Layer 5 of a small transformer language model trained on English Wikipedia (12 layers, counted from 0, width 96). Numbers have three digits each and are written without spaces.
Take only the direct path to the model's output, skipping the later layers: a vector added to the residual stream pushes a token's score in proportion to its dot product with that token's output vector.

Output vectors of the tokens that the questions are about. A number n stands for (n - 500) times 0.0034.
"ories": 394430483834473156355590620384357169610505574784790517552268326454635428348448495505569526713591629393564527646712439718553533557694359323906559321071638560596631419235726303593285403421613476527568522626422355404633530464699780653288788480608477679842570604575737403468608221834344671596
"0": 529569515424476525505468459559412599572433486403664626503507533515602413548557637514457460606548489675610476490597605270660411627709554458365382328550492632739409446428393561623600398569493495553355426627466517492645612669505427448529484489508417599517430506551587595659596468468466390465
"ress": 409507599574494413605518468338507599359484624407554437362401531364586585377531626496815665659606646478384269563456610542581656388525462493651695218336695597599634279519486579444667394378470460503449565642461418515547509398587626526492693190486410715567578522310540468422488212406437668404
"–present": 540545560436442424334690575525645581635438497640765423608516191524565568444449469635513306885562507473358545423670527836580506398563526251493399563388496711592549512543565700621402604343550460352713358654559420725574442438632512664367743411543465574649458653541527494675467554435636504581
"erland": 409682325778489261641459579405558231822406668265695732731580396309464339302333373612695334542365495672712647638459417400605774098863528212521447195481551740609647442584516510658316371300557396421539211485364349886282487476657830570189395179621543917680493810514693504578512442543658483572
"ham": 403649381657524344355369543531673245745537571709547788361524465435512915339280723496486376463403372525477332636394626591527695496505351265574685478525496547527682280474608516548122504260278657510395476388670390420534336515245447436638370671414471572557436711490571322424581534318374545497
"ying": 331456542492427431384492452415528431468478738526570885630371437329504409349438352690483767608455489552529474450520551483707553508735261485567476328262652582675478414550504785450428610581771442552504451400365568379324524420326310401541605191553454893500611734453393500587595586716424603456
"olic": 247607477505499495272180613391577426515585616410626522774552324292707623124354515302652720342525019540473574720732656747417528682635512234606514485500505718396585274475449688422386527418766684447556655378432446771641297394736644781470567314674416607538724645223561424571542364181445547439
" of": 668596494386523673591372479428463608404619442381452366408559406409407836563397311432570692430602488496546490453497600474457477597421513530441534438571390401271602621506404560675729420496716443390487410535468463390598485248461375357603393454412414414417535355474623626483608486514544423472
"ebsite": 581219486597399043688656619581485359771494523892553378578568358416530568278367569255646669621571456530561657632809510723521546393665469200592596252702549667708466583436628203546334647512650227508495541457380141822286531435679505682553686656572055607676464770466500305603578403547563737667
"rael": 438655497638510451184537601418481351763650736425651810435516365353519488258162625263719450894584598431415862690641591748480508348754504369761529464512788723578457347429477477565377509440623472353495500527720392579353419451784598759172681242514275731567364505377653428531648381051445422641
"ome": 423620495732513435534381469406416290552783596500312509743513160544461389377212596796591417473528276399507416586442660613497520521321428535676855369606527662483756465529457504496514567441446640432530398380398431512280620375668432657437417287565449449521551396524395725511531235681721634646
"resent": 475579297649458401718535408345582609718739586475726395775458176360791422244394753357412447510368429599372647582709342519590500201593437615413546310389420781470723435476750728442433568406815594461563470500694488570349600568820657593577627368487366613460468735426708313593847513297689619521
"gr": 500611346594484422377570523457595610612898632774548478651513374511504254422180742431460409738336186482670470442392569624484408319714451445477496415661485576467702579504526463490327745613443369491488564396701454520518560468406749363336285474475473580500430473432434473479642500251635305603
"n't": 451436402647451370228233512551595514454510503430810756469614345454349406381419642212623557737349482800610656480523701543358530438622441342637814229385636560549435381395540487516479466453524522351543660354572422639233210450652792690272725252383176899666468568573648639722515467362504594643

Output weights of attention head 1. The head adds the sum of these rows, row i times number i of z. A number n stands for (n - 500) times 0.00093.
o0: 594680391633269357314355301560501755500455306779606516562492653742484765726477610490540482250470575331600441551689582429685241509693401727520724420584505676538623516484614505606390319297448573593520644618420297440581488516379290487496524757468616448200516550551562405711694414493560606325
o1: 453495447412444495523394497547686463369403451646454442427461430366499499357433491454407497285504358674443411591609334468511463600457566416406385460440469482613581316623659509503513375291656515518449393527696562468497402533477390484623526542599549482582606680460680567572672501508444463452
o2: 552555502415318414425417564445375665435397482612552611489528527692440726722539504488579586284558457337498556482726636388539416495604334604504805339426573639582538346437734605640412430318584475492463572582302246499579403521410232537664462635606281495367481429537566588593760473353422645465
o3: 465457570531530470553599572481511338505474722324494494452781579506377569561490407513559411616377390484322645453554509536423515604427422483496384651529481564525473452556557364245531472587634374496589486554648410503278604399554556460539626508537566550436502434543481220591306327579574359481
o4: 697467539619335584423446425471389536525389493453394466706606579517547382566655555359419581650534424529385438429332385335437638512481499367337444513483310425370413569325642507583610490750532450249612452415489473588553649540411302467518448497390459618656594419508442615434371554391530379592
o5: 483543434365614375339397560671591572314411467629548491615331455425441380711462433498569742231568378535476502600412333441616568524565594554388402256453365457602437514550696553716461493631384415433387592403548546400483496589474425578554451621521604518453558639368551678570662533376567473352
o6: 512507431606230319716462457565560571423510544516606314423578450569529530781634617513597508433652676520537426407580589403483549448682397590565629603646484410411429572377622517340727510364515462479511560599389317692523611544462513488448516685525268577395610083604519600595321312365446350524
o7: 778470505428435547621323453418451536489360514539471471545632512636470252529496650555527546372428470437362521511651584356453614524502469420286512307642377452425492361371496680478552556636465512655356583270455459444445564566349415430600422656327440169487555424384608455466643456462569386528
o8: 406380374436558462570447473312385574422526688308521569600642494533644768532426514408467542438635459378568643357392696186391624410561238519616657470536562579592568673534442629509469547529553372432532430581359452612493596536480337450589430375445427509561501334523438493425514455509561513545
o9: 525488646577494453540501358452446562416596554541473645436374427583407574620572573455610436430641631549595413424466588315342595483547400640509803393613616490481496519487526401564533362429416495581382505740381572419551390590384329486323519496285341508452520308617444554460422558421518589480
o10: 520474559460640588427245434535329634397523367557483482523265681445583652471433419519759441348655453432646366482418667382413515508521484691667927350595359600436505502393648607513430263425426548627331889663382351267692449504364371533763383433473569452294428286522437691594594556341468499433
o11: 687569570519299596448367336364386550576473378597507680536472625415630687411477697491487518446540610566599418488536629398454519466496500378418616464504514657533546393474537612605537358306479656540388537504378629423686541568315381450638458570433524417481451583474638623426683569384464659430
o12: 701451377492330446577454445291565420576576607577590564538738503329575420368601769578103573396464628532579512564653341713736377495600465452476051654351450411542399435651383417593492429417443597312645182353571602678586600506487617576415472685638803581714484793459621405516515692722442542375
o13: 706580496399585674569470407493527501486355718312580577392682401521578353546473447505386396446615256661418545420705472388531802574313399597409430557469471571640307427443394488553517353461385503441341337486460673512587480550429313544611624578521436497448476703256626551363757538478476515522
o14: 463536529534474397666593387431528514623597470519622289502563377432480401625499741616522546613413651413438387577514437397660509377654461487545380751584410489272371401521438586368567596579539333410630417554592429518408569421616665514378538492348582451298524454439324352482354420652480351422
o15: 269451444448561597474525521490591325559572683335379560460734277429544376317475337467344564599358441618324587426516404449404719496436551349386313509326567467591573490571335474428364534590663424342610355398507496658350508524560511402283486418529369446686495602446621472386429450489566409577
o16: 533423348460575546684491641448487505574535787407498584545540537490580448338422641533498722398486424492401643680338437488364525381578411339486398437448531432636380468560684501497509559550503396440613411448441605544545810504576512421675375412656562473847462520513560673444518539402447544688
o17: 677586530531348436290553407609558651358412277825518224599617594668312621665577355408772409454405633296370603485509541623578323512438643604548607441577371489331595492517648582486403580513588585515541702529654374540398452323414503438553534590537559498339570344609455333791429282532611511536
o18: 332460512477605414592776440464666302539527437461571512359538380380483377455390395482391402640478418495438419667435180705508454513364507532585362660478625437676444531573293340624466604500311356385508365456455678524475465322611471616400628301462488569445484547550415579508409406685295519357
o19: 631329524452639633533649536437407405521440692471417316571557464393408314181633482546461325746410552430416563422491595742541499607341647495596348595407410422434361487631557506496557385646470588474477411368535479443624561413553720342508423429627603628773511433454420511590339626616486610624
o20: 297533608480428354436492451269548405454451468423337370545371594293450327369496524631436532515383604546584438447303402461453402418338521434556512432377493544552519640513195435568797545598455498465330392511441596299450465639574610401420495329115602562475687463475338559335324510503289406424
o21: 561441673304897512721484538612565506483761527475546677522233329343618199443602405629533449605538455794495326575262340410339683505515514484526511467536487406467366429588447603600632512673346504333332412519552723454637559658512497639620423320540465437502453518407396653317366613427575350471
o22: 599406547285737736544540729513497354489614713439464544615398406418540243379463542552537542599463361492308459565241420556327508579382556376501389501470371340528307462507638560484457564707454406576356510484545527542659528516487556514634441393586526457663470408312384635348394482576591451557
o23: 552498593450585691513555400393523337591386636414545634408517279495471221435578550570520547552469329570436454621397304302456612508484542384488369418522371561648353374524353497550521351604461429275365552491307430469595584526612482682456547431514533593533444652302378548427550527550380464482
o24: 650339420357408454510462636379523454610644598307498498603559542530551455362527502389457466662548606445577537269445520748382440544533540490493531671368446351504570602506559401485473655598597374390539366519575661587591486443590712586402488369634455599806485348471454569536481543449527416576
o25: 427538248494222354598517487397710382718512753379540691379804417428656450481399753426057565557568529635489625505665444439814577557541417404321025629324619562752520386577361447580443450349591399504651142329596656588544517707493439398303560668469337475927489870418654397382745622626465677459
o26: 463486535474725534690403477341501553424410405531362501668403404473515565591485355600616454482561343490449667469445408390404540499441588582640659612491393384436435556641491537627377272697394457531514557564458511367703684561517515472712388450604568413395442277609407518556445511482506427464
o27: 648395483599404464523498439414382616476372410616409312517575657591424510483460479414689395473431475269382681440498646559579406281486600457675533635494359416421567558509407614428427424586486561601544647495571539480517537436533552368672595538528622387503508252608421400646188437538597440517
o28: 493487389517478560402459327455467564676527318638459435574340505611471474648453310493498612265614128430457673722523513501538416458509373498415668392486553505655385435490620596544482509504388442600701666553372431406433519524594299446562445443561466451547505473591493667747542526352576613471
o29: 540450680233702524533384654535423574476522628336435725572292572371637284277586303537580530413593453503702379465245594514363571485385523568536512313444432380583391449577555470701550460692371556415258522555371697280696545595363501555799353270538523484621500512551549765352537600434455497409
o30: 379448534470765593576581489327595186447499682263458582394529389234538307401429533561337576544390485758473538531348365486377647427512540283455183490444472479588374564652239439378629487658467415320539205447474547550440559544678652527411490409456481552687503579423545561273326655420419405581
o31: 458330654314624440361663748649443456260588410567400303550595465549498435519655078535676389691531397421480553428435376656377510506294712698516637396418518228440531472448493400561420702637372549508568548382551506625325355338425498527496416395629472595399538357651501555608314476603522548505

Each question shows a token from some text and the vector z that the head gathered there. A number n stands for (n - 500) times 0.0046.

" res": 494498510487503509522488488503466513502473513521518521466506489501517494481483505523501474517479
Which of these tokens does it push down most? "ying"

" is": 522478483511513478496508530542467480457483479511505519555473511496502505501484481487521504505506
Pushed up most: "ome"

"?": 517554581475520520585527514514442466571448514453505432518474580504530509479574511483501595550553
Which of these tokens does it push down most? "rael"

"uss": 485543448547504513477492510434546502541549516558492519482492484508536531521519532476495504471566
Pushed up most: "olic"

"isc": 428607396567482507516473466447538465507551572549437527488473587519525509496527557507408489512586
Which two tokens does it push up most, strongest first? "erland", "–present"

" because": 486529505451521504501467503498510534496441503490495556492532506515517458491543563496491496414541
Pushed up most: " of"

"'s": 507500587483521493523462528500494500514450513521533501494504531473528500499508503507526501515497
Which three tokens does it push up most, strongest first? "ebsite", "ories", "ying"

"ft": 480497511464512490475462496509495529446511463560509543500486492499548557531467460478481500498537
Which three tokens does it push up most, strongest first? "n't", "rael", "olic"

" some": 471531466525592462527535466555457487503476518466526535471550439529563458516515492524524534460539
Which two tokens does it push up most, strongest first? "gr", "–present"

" as": 508516543500556510515506543495436523499542570498509527453489459521556424473543505520502464487475
Which three tokens does it push up most, strongest first? "resent", "ebsite", "–present"

" work": 484506561510498499494489526493478525520537558492527518483483459502558455480524521511482494502463
Which of these tokens does it push down most? "n't"

"ing": 488491536450518512513510478530497502488505485493534499497504507472530519513538508483492536483496
Which two tokens does it push up most, strongest first? "0", "ying"

" show": 556522546521488494526475500504500510530481505501553481493487484477516492470515483469530512505461
Which three tokens does it push up most, strongest first? "ham", "resent", "ebsite"

" a": 466497544483505507538479469512507522494459551477477492495495512511519503469509495472466510482468
Which two tokens does it push up most, strongest first? "ress", "0"

"err": 479490461546470461500441458488437485530455592527577543523455502498554521477454438506487476591421
Which of these tokens does it push down most? " of"

".": 470427598404458481585566456577518497377491455378599484492485465432580588575560394404430522472473
Which of these tokens does it push down most? "–present"

"j": 482498581478531509525472491531464498485426515513473487533490562507502512493556546493494502477507
Which two tokens does it push up most, strongest first? "ories", "ying"

"g": 514467431524498465439518464506528502473524508522515499565477510515548533541508510537537542491468
Which of these tokens does it push down most? "ebsite"

"per": 482488506506489460467455515497479510480471505533490530513494512530527484524469489514497500514501
Which of these tokens does it push down most? "0"

" help": 503481550505493490521502498492436501537456518513549543478454485522539480465498508501492516519477
Pushed up most: "ebsite"

" used": 472493511495497485479468527510531510459505468525524536487517473500543519518484532494498487476526
Which three tokens does it push up most, strongest first? "ome", " of", "olic"

" between": 485509519533558512518466531522527502465490444526515457469484502484541518450535489500513491513480
Which of these tokens does it push down most? "–present"

"ered": 490486460461513546497522526524465590473517478500458553500524511536490537489487542516508460529536
Which of these tokens does it push down most? "ories"

"ural": 545507542508482497533509488506504520542484503503543475486486480501526470485523508491531513501469
Which three tokens does it push up most, strongest first? "ham", "resent", "0"

" Young": 464479576477457489550523522611539534458530486448498499527491547470498581537619445461438522516538
Which of these tokens does it push down most? "gr"

" and": 473480432500510452493531493516460530508562560507473524474515467559560454500488498527487483506484
Which of these tokens does it push down most? "ories"

"ense": 483576444542479471544572575441474483511493649542527561503456489601564485526568588565518431438451
Pushed up most: "resent"

" design": 500505535479509516483477520504472503492486520525512507485479483533554480498530523505501482495502
Which of these tokens does it push down most? "ress"

" take": 508448477471549533537534461504461507524487516457522538489446494503513524494463495433461553493475
Which two tokens does it push up most, strongest first? "0", "gr"

"16": 832531564480486515475546369460544522554485525426379700485387435412404551507437415456575407271512
Pushed up most: "ham"

"E": 476520353463485532526393452492448463667535491589344483591584572533429539541642521563327525548549
Which three tokens does it push up most, strongest first? "erland", "–present", "ories"

" with": 461471509507554463501482500530457505477480495514521508511463477502523502505490491505495482502486
Which of these tokens does it push down most? "ham"

"c": 466539378556612491545485448544413474484448537478495551512571416530590489509498493485543407506576
Pushed up most: "–present"

"ific": 507509496486504505461479506482504497471513494543497499483477475515547482506516527508501466499510
Pushed up most: "olic"

" w": 524507501466565511551496495469458525500499519494537576455487494509516491476490519448473544468477
Which of these tokens does it push down most? "rael"

" of": 522493580433451497461429577568508511503440498595500473501492502527483521494527550504512522490505
Pushed up most: "ying"

" India": 517535509565506502512455497495519542520469540475545522470509482495547477485480475486535487551450
Which two tokens does it push up most, strongest first? "resent", "olic"

");": 516422473450564458413526442458414478607491532468486415570515587473575621505556458449468579456485
Which of these tokens does it push down most? " of"

" exist": 614535608466479516533508500493458456579507431529571438499461512429458544426550461392555586464461
Pushed up most: "ham"

"or": 490471499530461491522487477474452482517476539498536551485452503513524477471465491496489480549475
Which of these tokens does it push down most? "0"